Layer 9 of a small transformer language model trained on English Wikipedia (15 layers, counted from 0, width 64).
A neuron adds its activation times its output weights to the MLP's output. To switch it off is to set its activation to zero at one token and run the rest of the model.

Output weights of the MLP neurons that the questions are about. A number n stands for (n - 500) times 0.0018.
n23: 667,372,592,567,321,382,620,575,421,503,513,366,692,336,464,446,548,430,486,187,599,549,580,705,576,627,250,588,538,310,676,580,363,175,681,529,375,706,580,456,478,490,413,473,473,312,710,398,289,604,476,596,341,564,833,514,377,619,385,327,476,457,483,232
n27: 412,423,452,295,540,241,101,327,327,514,388,712,595,847,368,498,539,576,252,506,531,575,560,665,343,543,324,770,788,590,631,748,473,389,518,679,400,373,502,557,464,184,387,408,638,744,661,879,561,774,607,488,573,597,518,743,366,213,532,343,528,532,485,598
n28: 659,575,436,497,402,611,663,581,21,344,255,399,614,554,760,548,405,681,446,493,476,501,701,697,461,396,509,464,143,573,477,615,392,649,556,602,326,542,475,549,438,515,623,135,460,452,544,665,589,438,598,527,481,361,854,392,482,407,647,311,688,224,573,516
n33: 421,419,813,537,430,283,462,530,456,502,538,426,607,319,578,511,602,476,543,696,410,523,364,749,591,363,318,625,575,517,361,391,485,645,376,563,470,483,550,210,423,747,264,668,482,251,399,425,499,374,587,452,509,407,668,434,754,726,758,678,704,667,498,460
n34: 735,341,537,324,659,784,531,619,321,408,433,618,605,499,752,575,517,622,359,465,712,379,462,544,372,496,224,395,454,503,589,512,342,433,669,717,534,582,528,538,454,636,417,630,486,542,548,554,232,616,506,365,435,966,727,445,475,316,496,236,395,221,274,397
n37: 229,576,330,583,374,363,516,565,383,289,419,576,165,592,296,560,492,503,685,387,375,455,550,402,503,571,412,554,173,463,447,504,436,559,667,502,470,523,713,430,702,401,737,500,431,472,442,706,346,186,728,254,451,722,460,550,485,290,410,682,707,481,409,631
n48: 248,504,48,773,575,611,813,453,699,471,436,342,447,604,387,414,467,566,324,539,498,745,503,344,402,286,249,505,611,320,589,511,643,455,392,336,616,524,465,384,718,554,616,548,293,397,509,648,671,542,485,535,318,622,605,364,665,459,488,507,554,357,828,519
n54: 573,624,243,491,349,537,454,507,186,464,482,295,399,668,393,472,482,716,457,476,489,683,480,484,502,356,426,738,562,380,762,455,511,768,373,504,680,429,543,513,573,350,425,631,621,393,607,192,455,452,419,622,453,570,382,218,425,274,730,565,242,610,439,582
n69: 196,540,530,526,352,573,515,574,485,540,586,574,320,546,166,364,378,807,519,459,445,624,524,560,362,538,743,616,378,626,428,545,563,666,628,359,461,455,498,469,686,256,504,496,495,546,629,347,458,133,578,265,601,14,133,725,482,559,456,666,583,522,640,390
n73: 341,706,439,727,430,309,557,538,554,630,350,443,631,451,488,523,476,634,423,470,457,603,477,524,420,503,418,506,426,420,475,640,392,228,391,661,477,609,450,568,452,470,410,227,397,442,617,595,581,466,498,438,565,185,463,342,892,508,516,663,507,85,139,463
n108: 410,499,343,680,539,491,631,583,805,531,558,501,559,840,774,396,271,701,438,724,637,340,466,374,687,570,484,252,627,676,196,241,866,394,355,713,414,567,617,404,412,425,579,472,562,547,464,620,631,566,692,584,409,441,588,384,659,563,340,431,467,366,468,544
n147: 529,275,451,548,319,652,541,380,345,551,588,420,416,258,401,608,474,633,553,579,476,400,729,601,398,517,511,801,436,389,280,293,790,589,455,619,366,303,236,450,639,496,568,414,409,852,451,426,264,572,573,297,579,539,400,572,503,613,559,398,508,543,208,551
n151: 447,606,525,385,703,531,419,514,821,445,376,502,461,759,256,275,600,623,816,462,517,269,575,394,611,642,459,499,596,442,687,474,378,816,238,304,442,439,535,362,643,405,567,424,519,735,481,603,377,548,541,570,353,470,653,526,502,574,260,272,569,530,498,315
n173: 206,472,489,635,576,278,500,513,334,403,777,427,567,665,488,483,423,388,498,494,452,546,671,413,507,809,561,153,455,418,592,554,739,620,523,381,280,718,396,716,426,326,501,700,679,453,245,435,501,597,547,681,466,191,942,681,637,391,694,596,663,635,334,641
n207: 658,390,506,319,429,514,349,650,840,574,786,598,422,393,698,493,442,219,604,544,612,344,312,429,682,491,355,493,378,470,541,597,412,547,456,572,619,528,555,422,713,472,548,681,527,559,420,640,361,453,596,348,611,857,372,471,590,390,517,412,603,609,511,349
n253: 710,574,561,393,305,262,555,702,685,668,532,340,491,580,525,548,467,529,650,396,425,397,466,491,617,551,540,528,277,655,690,186,484,526,572,630,446,474,582,302,586,408,585,462,759,407,424,453,514,394,478,335,679,649,584,335,403,444,859,405,515,350,566,542

Each question names a token from some text and the token that comes next. It shows the activations a of the neurons there, in the order above. A number n stands for (n - 500) times 0.017.

Then comes g, the gradient of the next token's log-probability with respect to the MLP's output, scaled to length 1. A neuron's effect is roughly proportional to its activation times (output weights . g). A number n stands for (n - 500) times 0.00097.

" To", then "d"
a: 491,500,483,509,452,515,498,474,809,504,505,494,501,512,296,518
g: 575,697,438,569,326,657,698,599,405,715,498,583,753,507,450,513,342,568,639,475,441,437,606,363,479,814,451,509,438,523,670,519,554,440,522,839,413,578,690,397,616,372,284,524,406,426,427,598,254,543,537,408,383,442,544,405,256,511,727,476,594,290,535,505
Which neuron, switched off, lowers the next token's probability most? n69

" Kn", then "ow"
a: 541,496,455,474,517,613,505,496,497,490,478,500,525,502,621,499
g: 469,379,533,506,589,460,526,666,516,723,528,611,482,733,417,536,577,538,584,551,484,354,363,557,471,479,451,631,521,354,433,277,392,628,427,628,490,650,766,430,360,641,482,410,616,552,236,523,173,605,445,289,298,516,438,479,746,558,214,350,289,477,439,379
Which neuron, switched off, lowers the next token's probability most? n207

";", then " July"
a: 500,510,514,499,478,511,479,489,464,491,656,500,376,501,491,498
g: 428,544,637,324,391,507,619,327,552,592,385,563,333,364,592,487,636,425,559,509,706,625,537,594,777,317,257,475,449,551,398,210,685,688,455,444,495,290,553,269,357,339,440,471,546,545,594,495,554,535,211,480,579,545,392,620,456,534,517,722,395,448,447,766
Which neuron, switched off, lowers the next token's probability most? n151

"born", then " children"
a: 535,500,499,492,522,464,487,500,491,507,499,498,500,374,457,506
g: 443,499,665,576,457,554,476,430,542,264,572,591,547,393,628,628,460,395,811,614,315,481,555,465,403,453,560,341,747,412,421,694,537,579,458,523,405,508,654,451,581,486,260,545,393,756,303,439,552,842,378,446,565,539,568,371,624,742,509,635,368,517,586,234
Which neuron, switched off, raises the next token's probability most? n173

" 11", then " December"
a: 498,492,499,502,720,390,495,499,238,515,501,594,500,504,501,514
g: 388,361,366,195,473,589,437,392,548,608,360,515,388,460,678,484,695,494,342,428,528,467,851,569,452,478,291,552,340,591,353,455,428,586,565,471,685,484,563,526,465,339,425,439,622,579,635,453,836,705,326,362,561,513,464,541,248,446,320,578,569,493,388,706
Which neuron, switched off, lowers the next token's probability most? n34

" Original", then "ly"
a: 490,499,499,505,477,499,497,497,500,503,521,584,501,515,507,489
g: 734,378,456,488,334,512,494,638,398,473,615,304,703,480,519,469,432,497,462,476,461,582,617,369,529,544,360,643,452,702,338,293,651,448,279,615,363,493,782,541,638,672,434,232,384,591,413,492,631,622,496,482,347,493,583,600,514,375,278,339,426,629,541,830
Which neuron, switched off, lowers the next token's probability most? n147

" p", then "ub"
a: 508,607,504,498,500,478,503,509,500,451,494,501,500,501,529,459
g: 464,261,539,480,454,455,521,561,626,486,626,675,591,674,277,328,259,717,569,608,713,532,591,544,502,350,695,569,511,620,563,395,398,451,395,539,457,346,482,285,481,399,466,299,376,444,594,473,280,416,225,370,364,492,392,497,535,562,520,441,495,680,130,584
Which neuron, switched off, lowers the next token's probability most? n27

"par", then "ation"
a: 667,713,492,501,500,492,490,499,494,358,495,482,498,519,499,493
g: 291,535,604,540,445,664,474,527,480,289,689,500,587,341,472,623,293,433,479,388,664,591,592,397,528,525,468,543,336,455,677,423,297,531,404,586,489,469,369,520,314,370,401,360,633,624,649,579,677,665,451,610,547,433,553,799,432,593,615,587,633,325,72,441
Which neuron, switched off, lowers the next token's probability most? n27

" 12", then " April"
a: 496,482,500,505,497,418,504,498,317,515,505,546,500,501,500,538
g: 350,397,288,318,363,522,498,369,576,591,354,323,563,540,679,624,670,654,463,368,471,570,680,586,513,283,257,498,241,699,507,568,415,439,396,425,613,451,610,471,358,469,454,473,532,560,600,194,619,576,141,492,455,464,475,411,293,543,431,521,437,393,295,568
Which two neurons, each switched off alone, lower its probability most, in order? n69, n37

" may", then " have"
a: 491,505,500,466,506,517,488,495,976,504,502,503,502,480,481,486
g: 779,828,572,372,421,719,566,601,639,399,360,560,482,567,522,586,250,352,618,617,470,520,707,464,438,358,508,408,679,543,578,558,533,459,448,214,417,582,451,763,625,570,277,577,517,689,552,644,526,599,384,605,389,471,620,342,564,477,503,354,471,672,514,311
Which neuron, switched off, raises the next token's probability most? n69

"ship", then " sc"
a: 503,500,498,408,503,469,477,499,501,484,506,493,493,502,508,487
g: 563,581,520,617,462,592,490,595,446,601,608,505,564,441,506,389,328,483,247,594,453,708,515,430,478,231,684,518,669,475,663,484,326,571,858,585,366,477,620,453,424,131,650,517,386,443,627,336,525,522,702,656,380,461,500,436,454,272,512,616,575,575,641,707
Which neuron, switched off, lowers the next token's probability most? n33

"s", then " over"
a: 527,501,499,515,505,499,595,500,480,510,503,500,500,501,488,502
g: 545,548,343,594,515,679,317,389,519,476,511,293,350,415,280,518,413,688,553,500,405,483,436,561,548,700,657,624,598,284,594,623,478,392,735,667,580,805,407,575,546,376,779,683,589,516,411,417,563,544,478,526,477,490,545,547,419,361,310,336,382,383,273,259
Which neuron, switched off, lowers the next token's probability most? n23

" |", then " \""
a: 508,626,512,489,488,501,495,491,522,498,799,561,496,506,497,503
g: 537,548,627,596,456,510,522,778,515,399,148,451,480,511,520,344,460,574,528,393,552,681,702,378,395,647,241,405,495,522,564,493,219,647,523,609,664,743,533,439,443,616,478,371,632,723,306,548,560,561,407,530,512,519,520,703,580,539,588,445,597,330,706,243
Which neuron, switched off, lowers the next token's probability most? n28

"H", then "o"
a: 550,486,452,507,507,607,507,502,489,508,490,500,500,381,466,513
g: 445,558,610,397,629,434,673,565,520,274,406,478,531,660,385,591,314,417,474,791,414,656,661,445,413,619,303,455,420,557,394,694,430,277,692,337,518,590,259,640,553,481,675,372,631,445,507,503,522,329,538,742,447,366,482,672,195,445,599,499,639,364,461,511
Which neuron, switched off, lowers the next token's probability most? n37

" parts", then " of"
a: 535,500,493,506,484,515,400,502,482,517,500,500,498,491,497,531
g: 514,566,525,359,519,437,623,353,419,680,377,648,475,677,212,415,494,658,594,556,473,614,375,516,595,478,305,600,530,435,568,374,423,580,429,690,481,635,473,755,325,354,503,442,442,435,451,704,497,498,647,359,309,567,602,593,640,73,357,473,652,427,679,643
Which neuron, switched off, raises the next token's probability most? n48

"ler", then " &"
a: 491,500,498,503,497,492,499,500,460,507,500,496,509,504,488,492
g: 660,503,482,529,401,394,492,595,392,710,380,312,523,458,450,594,459,197,157,385,539,457,750,423,121,338,603,488,586,612,600,603,439,642,614,416,429,460,494,569,492,734,598,552,657,514,258,567,506,703,461,527,531,533,466,536,485,376,280,605,555,532,377,368
Which neuron, switched off, lowers the next token's probability most? n69

"d", then " was"
a: 533,504,496,492,500,493,521,499,501,501,503,493,504,507,467,499
g: 684,498,373,784,513,387,615,452,572,500,565,891,584,496,620,401,613,639,437,438,473,354,436,636,383,478,371,299,516,424,368,599,446,399,478,597,708,547,777,506,703,504,425,521,460,429,649,581,694,455,328,535,690,417,536,520,436,656,384,239,702,631,523,404
Which neuron, switched off, lowers the next token's probability most? n23

"ut", then "ian"
a: 491,500,577,453,510,474,500,499,496,496,494,497,528,518,590,495
g: 594,486,531,401,563,599,325,655,537,536,670,222,594,523,483,429,552,448,635,598,553,339,617,515,308,312,454,579,468,320,723,454,468,535,286,473,425,715,490,37,372,407,501,604,738,361,709,466,393,661,465,429,545,597,479,462,482,464,656,402,680,477,594,444
Which neuron, switched off, lowers the next token's probability most? n207

" steam", then "er"
a: 500,500,495,458,501,509,462,499,500,476,502,479,497,503,501,492
g: 715,422,430,686,418,327,232,484,416,301,667,565,402,555,457,766,658,419,258,363,576,476,413,545,475,605,262,460,527,665,423,530,533,554,731,414,383,541,445,626,480,308,695,486,352,575,454,452,671,432,691,518,513,555,495,675,253,566,646,566,658,574,691,529
Which neuron, switched off, lowers the next token's probability most? n73

"l", then "man"
a: 486,500,502,502,511,491,503,501,480,489,500,502,508,404,493,527
g: 542,315,553,493,348,861,344,533,487,804,420,442,367,455,738,698,518,621,546,625,586,606,292,439,388,456,500,555,524,603,451,579,549,518,499,425,380,780,520,255,319,414,769,494,416,381,521,445,597,560,447,212,613,499,613,638,381,635,559,565,470,420,475,494
Which neuron, switched off, lowers the next token's probability most? n173

" and", then " home"
a: 478,512,498,506,506,500,489,800,479,486,516,525,536,499,556,518
g: 502,472,502,604,339,346,527,704,472,245,441,338,537,718,456,612,701,567,690,596,420,748,418,514,446,654,503,398,720,348,329,474,473,496,354,410,326,504,696,556,642,547,580,749,537,497,635,471,265,447,440,339,440,598,457,224,620,503,442,592,461,376,403,272
Which neuron, switched off, lowers the next token's probability most? n54

" refer", then "ring"
a: 503,483,579,513,510,503,325,500,491,488,498,500,500,508,502,536
g: 552,386,311,462,733,553,393,281,445,603,545,256,371,341,392,305,611,514,441,557,250,651,595,481,556,618,325,444,413,475,425,241,719,468,424,557,668,438,227,440,610,703,525,422,610,563,474,540,327,590,486,646,390,480,402,252,416,451,409,399,346,692,460,475
Which neuron, switched off, raises the next token's probability most? n48

" Reg", then "ular"
a: 503,502,513,502,498,493,481,501,497,472,475,499,455,526,489,504
g: 568,525,424,509,643,265,378,543,508,521,632,592,350,533,245,404,694,488,719,800,409,410,390,446,511,633,521,524,618,168,536,404,511,593,470,643,297,432,560,423,484,643,528,484,340,742,406,444,502,564,324,758,418,520,379,431,646,724,538,541,364,589,633,657
Which neuron, switched off, raises the next token's probability most? n151

",", then " which"
a: 601,500,500,500,500,510,489,489,496,507,501,500,496,496,447,509
g: 565,494,535,476,390,462,480,665,361,430,458,357,574,615,473,448,659,426,395,497,357,580,688,463,652,262,429,504,443,580,472,577,359,399,535,492,611,640,391,334,563,637,613,104,661,495,421,703,404,225,607,529,445,479,563,437,242,443,340,383,481,438,685,160
Which neuron, switched off, lowers the next token's probability most? n23

" to", then " avoid"
a: 495,501,508,512,512,493,494,511,830,504,502,501,488,494,403,497
g: 494,367,710,804,680,544,554,704,527,436,580,703,462,528,293,312,524,349,498,431,502,341,562,445,508,559,561,320,448,693,307,639,346,546,547,501,694,436,399,613,504,360,546,879,611,505,515,383,495,616,401,418,446,473,445,814,620,418,434,413,497,380,616,643
Which neuron, switched off, lowers the next token's probability most? n69

" |", then " 7"
a: 514,611,513,494,481,507,495,506,528,499,711,586,500,505,498,499
g: 315,423,445,705,576,540,588,721,527,317,348,351,350,374,528,399,725,594,530,359,383,408,357,371,482,567,97,581,449,576,493,477,516,684,655,601,505,722,556,494,561,422,600,652,674,647,164,545,505,640,503,466,441,531,414,572,450,421,358,340,647,368,520,521
Which neuron, switched off, lowers the next token's probability most? n108

" water", then ","
a: 568,500,497,505,502,499,488,491,499,400,501,497,485,499,508,535
g: 494,583,616,595,478,698,733,623,557,504,572,467,428,578,473,594,427,291,519,557,353,560,710,536,330,639,583,286,594,559,536,65,337,441,437,184,438,707,452,533,349,412,506,563,647,755,448,544,365,475,523,430,665,525,443,589,352,377,363,507,636,630,489,555
Which neuron, switched off, lowers the next token's probability most? n73

"d", then " radio"
a: 483,500,500,518,502,505,592,500,511,509,499,500,500,509,516,496
g: 474,530,347,571,603,682,422,423,604,513,700,231,532,703,443,410,790,536,478,609,542,680,466,487,439,444,466,421,477,377,611,688,541,427,749,524,300,357,558,370,583,697,613,200,476,411,475,248,678,505,411,544,383,550,486,543,516,390,711,544,324,397,654,684
Which neuron, switched off, lowers the next token's probability most? n48

"s", then ";"
a: 497,492,483,522,494,504,445,500,407,504,540,475,526,504,494,589
g: 671,530,510,543,172,525,245,278,461,565,520,296,272,616,377,600,771,587,481,381,327,437,355,344,296,311,556,466,563,530,535,463,420,374,444,523,618,717,583,459,607,596,481,345,544,683,449,283,358,395,544,391,502,540,429,576,341,276,600,516,517,578,344,582
Which neuron, switched off, lowers the next token's probability most? n253

" that", then " flood"
a: 498,512,511,366,501,499,497,545,499,501,536,500,500,485,627,512
g: 339,485,358,462,697,501,274,604,503,344,518,463,331,375,426,425,457,639,489,416,520,373,327,481,669,450,355,366,373,337,407,427,451,620,352,565,547,435,377,449,525,518,461,416,361,739,359,599,349,673,696,741,677,521,512,582,400,721,360,844,690,593,506,639
Which neuron, switched off, raises the next token's probability most? n33

" of", then " Death"
a: 644,500,493,503,428,506,489,495,584,502,499,486,504,501,399,500
g: 360,661,636,394,404,631,298,611,548,497,322,394,246,279,522,450,542,517,523,779,276,520,427,650,518,521,293,537,436,262,543,429,581,545,644,374,554,366,485,274,668,295,432,821,578,466,380,731,498,504,462,503,413,537,481,545,500,628,489,561,358,340,616,608
Which neuron, switched off, lowers the next token's probability most? n69

" that", then " inter"
a: 491,519,497,473,506,513,536,519,498,502,513,501,498,481,528,510
g: 294,468,428,639,619,398,498,410,319,429,592,373,629,293,496,415,796,467,631,454,432,386,547,512,490,578,665,390,325,267,536,346,385,411,384,519,577,533,419,366,275,560,617,536,483,142,378,484,470,417,488,630,391,479,345,670,540,563,237,732,603,334,398,560
Which neuron, switched off, raises the next token's probability most? n27

" Ed", then "ge"
a: 501,501,494,500,442,499,502,505,500,520,490,494,499,427,507,513
g: 583,596,585,656,424,429,484,576,513,254,415,190,692,395,543,427,531,386,362,394,430,467,655,440,377,481,412,623,565,273,305,867,555,653,597,622,863,487,381,593,630,629,497,492,458,489,388,532,428,491,469,449,597,467,447,589,474,469,384,196,399,559,346,571
Which neuron, switched off, raises the next token's probability most? n34

"eb", then "les"
a: 508,500,496,513,498,619,500,499,493,510,500,499,503,524,496,489
g: 577,573,591,440,674,414,292,336,496,385,497,589,521,509,381,482,623,512,445,382,457,431,639,484,438,577,562,629,570,329,416,596,371,575,572,728,756,515,713,588,537,587,145,427,338,636,507,428,328,381,397,695,393,468,501,164,319,594,461,590,214,621,508,547
Which neuron, switched off, raises the next token's probability most? n37

" A", then " passenger"
a: 501,544,500,506,495,508,480,494,522,500,495,498,500,524,505,384
g: 264,458,313,765,502,749,582,496,565,459,634,413,461,329,574,598,607,617,553,391,589,535,563,454,477,341,630,367,675,525,540,536,726,434,375,653,198,432,405,469,756,576,524,433,433,549,383,497,686,487,462,788,719,436,561,363,669,298,496,674,414,461,453,440
Which neuron, switched off, raises the next token's probability most? n27

" I", then " Don"
a: 486,490,500,507,518,499,492,498,669,501,495,500,500,580,475,452
g: 529,575,543,428,457,386,426,514,711,498,532,518,441,357,588,604,436,617,512,535,492,591,255,474,710,626,526,741,534,506,590,742,399,343,336,739,282,491,563,614,424,504,390,403,647,679,619,486,569,712,291,621,261,476,553,732,643,621,599,534,718,673,302,467
Which neuron, switched off, raises the next token's probability most? n69

"mill", then "ions"
a: 344,463,510,511,499,464,471,479,502,483,502,495,482,500,487,505
g: 366,372,540,491,762,417,253,410,467,491,621,614,436,481,278,492,321,202,349,459,411,535,371,420,553,467,786,461,412,717,498,703,562,638,330,383,330,543,419,476,625,401,538,458,646,716,683,561,432,553,407,531,649,620,336,394,246,601,492,543,632,604,510,437
Which neuron, switched off, raises the next token's probability most? n27

";", then " Network"
a: 488,492,501,479,500,500,513,486,503,505,464,510,511,500,459,369
g: 471,479,744,322,603,628,367,527,426,507,545,358,416,641,370,473,758,302,379,550,786,432,491,520,642,250,554,488,388,502,435,416,353,526,483,655,340,482,397,444,249,489,260,496,364,306,294,395,536,522,435,552,436,605,330,785,652,643,406,632,483,424,564,450
Which neuron, switched off, raises the next token's probability most? n33